Layer 8 of a small transformer language model trained on English Wikipedia (16 layers, counted from 0, width 128). Numbers have three digits each and are written without spaces.
A neuron's activation on a vector x is SiLU(weights . x), where the dot is the dot product.

Input weights of the MLP neurons that the questions are about. A number n stands for (n - 500) times 0.0015.
n22: 496510438469372904362684452727633544336630579272604424522270672743487177368258527565486565492549036801638522685699622376386515650292431522552668454475141117596666652461455478552444266474421587673522455655429329502775498579530582536372413465505530514645433474481648893513378698249310509587402507537593629497663386547361626505525498505533555563402578368728570260499452415458501698332680
n64: 415387483585491563349567486651528439587368443526497514499581371593419677453470491503580688448668714349485431737476191370393605362388572372592416579469680688695411684564508652225385434447711577312596597380438336487415607554373546694512468633747592666547556766518357532571290581463539536660507323403583641493523562529633379148557527423603436829536590410407740432524440507547512578552386
n74: 169521441606383359447382741556420690520539637423486454363569544389520661407328365637450505574390537527315267568589562315576399431527698427484626548306543389630570426629551685686380570487580540518522491576499589812486450511182236460476345545473593447532424493305260483422221454506441516479329479615523624440697365641546582369518557434567299550579418704672704309617574446562532685373318
n140: 276458754579592528533363267654406361250148394531472293507650395596451446480483323488555138618568627494500413642515435622506306586340497519598587228482443577779594273445640500452354299562833656665666521393524618653346620604383556541653418389737450600618519452630297547493582561445415716472697580508572514468596434481433579630387469406585576602338275593659355382473423740191342646290520
n160: 161327453373341525454686596305350512557471380388551615398550511320525514419433413233461531504497699406645592600538689361488521394526102249600545326515568426381340445517561431490601565246480538411395580415350277637303532473509704507521434386472607383542540551433629350578425272401374619606551458286476328669785677486473707481707541728436570518601582450169550528454267605516583657492584
n290: 350495517425453572546561479391520763732505527219451438337459596701370563597562535596471502732284497516503472482416655460466438350387212639499594365549376467483339662402577467481464720474777657569434404661721609490493531602451540491686459594342400555481512475404314532475608438452708498678649745489575711464463662408677482447408458404490262527494569665686432561568443423529527611342509
n343: 393377575362435658398446546341115319770691436606836553498507578454571465507381566474508455329396440404489357503550314446384655469466711658481742426686803583738645583394680589701458516250250355453243595432349437089411770367411488404446491217540575596691702431628523456355357376485372468701410529561227389225497262553564659578432414401476582396417598481361485521617429499481479482469426
n355: 437577517202529532528505448539436663551577519484588482266427354444653459337727455533303550703270372445703307332520135365500447320564497574558361492656400322648503724480480482669268461467557418353542349595703305462383203558753655600708462259477585599779460674510359469741381426306570472380479268475638398721448638464450486328609514583368565130420546495443488387381697583382639415452788
n360: 430501758298475447564434786479406569606471498717490250532467510353270426358594250635660411550519549486571434615557567455589423420712590596491560689590567184600383729565650294496485444409327759536506443521431680550582396436608699643413380471665591630701577603587727537604461324355538332484268246352527389431567780846407584381579531682472332507567495775444494565741440741364577521824482
n379: 448363065680464491674229201329397523393592424623446562668318420543342493558601620590708701237549421576488331439510436228408336596565575472344301590368490721643460352407577505697611475708643332451672207590608605424275446485548641429564535570528535359433339740229637390493678537516689425510549453728388558359442427472509281415383280694342521562566284506511625602479314763396649499568790
n384: 487490499491408545413457425564631628566656445496406348337632570589640326590419666617551555531489500399540671613496460671617390389450435376487475568626409502611502418707616466734490334492341568617475646521496581434554508442526348422457569379459553546635420436486482574556610509474534427742421455594488581487372617398542450565512477449534454507531463664492413400458471381542635532553511
n398: 654531410542427585417491580610409479457569442499475499338481447565553642285583579297419491387572572475622672355666521779403666546336634438704466439573576493614643588365701489277397402378584547662522493417524236419565628403682522525652506398458408391376500398417596446280417312473538512430314495443306581396571642593472609436644387596483556367482508618685690569649504471442422463488397
n466: 371328539411602438822576736329615943459743506685490374507747753746450536520515558538468777647189328563437494462284315569516519575541707577552589410135592488560277520398354312707737511488507433378475384515449446303409201425596565566455733414289539597575349423323327617280578565322601494677599668473493421563723763275633569271413630656648587777408535359403583504524599625292337413398703
n471: 650618310335332442309671776669509666764643362527622414455599559548598473447672452403294770237346524299631712441399546721572390654393581582513488604480483440210487443286625432374333284646477515529450499604514600389546494369733725228783396425541478355413413621456479528413444597312277580529464516512357451635367500585446617540586529324682360745309427665359410600391351343169410507371505
n486: 320487335292540446363479518654754417475521515341478506391413641655289419416557797480526641510438440492220482585543367535550442465365651502690583350432479507547415383488297490614548652399647484316517749676508387421240613751677600802331689242552698379251411574572348702491388371326430403585568574529573484338701659740628438420559266605387536594619365296445442563486473596471568598204441

Each question shows a token from some text and the vector x that enters the MLP there. A number n stands for (n - 500) times 0.013.

" to": 471463443554656276498518460686588584482151540554591612344533427518554481378425494348392402410646472444632474639465543399383603490549390496500487494334389521487418489670359548385411669659475219548581517452578604511404531390396509632511592696289513362487575339724568466600645495693498469485580421658559551402615595456422496446398635444453561494471540475691213582361454378449494333397502
The most active neuron and its activation: n140, at about 2.4

" north": 486565425529611323685602528494634551498421469617569532472580388594516515457448489548441490439586508535586407648441542435253599497564477561415525653424523376574441568549672558594523269385473292494690329297551446583475494320423484552585573531344417475270361413759456531541589482659461459365510498618616575481626644571540518616499590503391437480675310384566081868435411497389342318517630
Which two neurons fire most, strongest first? n379, n466

"ogn": 589676639471522437594505424516437472575529501472669620544493484616493452478495504336324481464476606514551601688596537372372711498684442499333397748548362607394510521577581726306556571473367448402536597323478444589503551415497319521475444691132520474396424608751619396466625616554505667478558236648396465524507487448370434510457660373621517512687335280676374485448396404618275436456503
The neuron with the highest activation: n64

"ing": 687647521536624334718461596632600486505554441595562638354503391502564473365428531407449419612650499404598451446555646466293639557486396432264364743453338438368560503727615633488487517413391284444472505590485564501432548301470608519613567693286511413220432510547539648463647499620538571406480422617510356472690740352594577410451575387472377386625549530600493634401449361537504400459387
Which two neurons fire most, strongest first? n398, n471

" In": 654523779677625319667583480588464575513276497419547591516543475437482490420526471458304447365541432471600308508605637418250577519537346407479433688454414355390466534560684562395471568570530345603521761604624665507427427286486403533468440679410640621399543392770542643581608709600325406459520398623532348403520579554340475579424499443462492382467444516569310690429454465533395344553507
The neuron with the highest activation: n360

"0": 437589719397629294532601452417624561612326527623627676320476316493473561605587610343439304381466519451641404411468329467394586608661380613433228799534372371452525330630497673401532511495465477508442516354591530622512631305377399636659499483368611291350385492497440574524601601578459373445401507526418465529426644506454449657445573409400529596635563363422291720416530442434455280426520
The neuron with the highest activation: n471

"rist": 477551709724590420665510592468669515667490583663543516439387526482453603508397496476357454562620523709580686582602502515509617620593528676495508598284242536471511511710448665616346611474462236486418410485530609480560629449520310568532402677341601365360463589627519380617518588481555573543549368605657513396507591579375616395398572335479454480595536472434528479322402506457422306402361
The neuron with the highest activation: n74

" was": 542309571413582420547590477615526548552323411490436645450457564497463512623519397552313438404567533477534463674796488448321545591541300655451272537411379477496463458765624567395445507496507365448493652519545483525403494355516356596358643727359504620215427594801559547468503538477349479457509541671670474614668609495423543358451516352468466411642606419709379601483391337472472245435424
Which two neurons fire most, strongest first? n64, n486

"ate": 617481500587428323574610640630655507469512408586688545412494343438656512476366501411305294542493561447563626504708556505412604534574445615535436843395318404704386544576671614403562427478707421682503670554735612461668513359543536489680561561341558293303442516647622477537609405641339461561595509659530293500609555370534538612426593523557452598576426419556380454398541333624405409495385
The neuron with the highest activation: n471

"orn": 539424600630636455627522467502571482497504506506568492406393592441309539495548389215434528581618592479456465613577640509399529587642455573498513644416346455529431457590647718456572576395329257579535558475543757451482554478483467602544414679370574694203533513732558578504612503511267654296411476647512449400543620571607428428378627385533330439733365450423268577508554396473448401363645
The neuron with the highest activation: n360

"ed": 552650663580599527563366468437593559581449629473602716512480424447631398615540543492423271419659523423671526490499585582485623591490359707297527802504527525421511426534386579530690451381356411452494623415591655670406540331531403387472465554441499548353522466659476420515483509463680442455699384684654380284577649678480364486491583425425396542599263550587391709416471228325434473271551
The neuron with the highest activation: n471

" UK": 614455326559799236718489602546525498615278691611548538411504575398473606687466530551364255499583444449642536495574527388262712530576436342418502747534515544446495509891382421587451328478443298479611403383528556409464462398492444667618583584470545460313366528626578532697543436619504566490601483492505428493597625632518596605406482510425612576506434306561390620603423434444356318397448
The neuron with the highest activation: n379

"re": 415639778524566313576565550571467362460375550599514728417377503446737650539409543362282473485598478605489526535641382432387800426471416548440447676428248390580483564608566531478468503570343426431496552362522509565610356270493319689543598479294638458411438600678493502624437586607653447428539486706453408537705566460590391515417579350444362538561356477531532589373726501490566378496336
The three highest activations, in order: n355, n74, n64

"2": 472550736616676375601543416569579486479265730381556570368615492494627708650530666523273465557688449407544340633675525283357685478576355402455497546487428489511447504761569703526461490544449391485461432539569358449396557412497515545442432577462511376182329487647447537542570534513522464414490680533544383372519660720341649505584454422475533576627579602600272624332576452417354492422370
The three highest activations, in order: n486, n74, n140

"ent": 515596704536545510709570564563544512568336575623465584365431492406581372657527576301431393534583514473691543481661663587386696588525469537405420636205253450540459498722556495495502570388521361416482582377516412628458491393576373762384536469302622359290572539715642516742595555599606545464548464551437428564591592402432572505508667351422490530602351532474621724453626466528559399386330
The neuron with the highest activation: n160

"ilm": 561504726575720306652557475781595399518389550424634582348508531526510419640409422539376428530490404575619535428542600458543683555434442557564506754376314537481483510676542584527639693591458385547512623423451574519690409236476356442501552445312544469375357669563527407520469605490410600382687285718452393399645588508557510594381592480401663491736458464566255543482577650493373398276512
The neuron with the highest activation: n140

"am": 658495399464531137657501475427654336615319551510419632445404534431607620723605573279461517492564514455546711544605418446361684581427585584552453529348361517446441680615444574681567545411424438638509622393508516399636661296645360495559465649334494490246502597754560405471519493446500589427569408542532407419600660641509531566501518312537556524613367369642515476450555345431415257358425
Which two neurons fire most, strongest first? n398, n486

" d": 539628682625541448601481566466649483503346434331533577529521749610488444553481577512421392477484574490465439525511542528256759605623354703560595817595437423564495466644581585490556583437269292589652578300631609429403586270477268498384536565381545342502459580805474409569497672540524509344592316551623566329521661604442674483473539539430498528566483487542356669390437481362479359532587
The three highest activations, in order: n360, n343, n384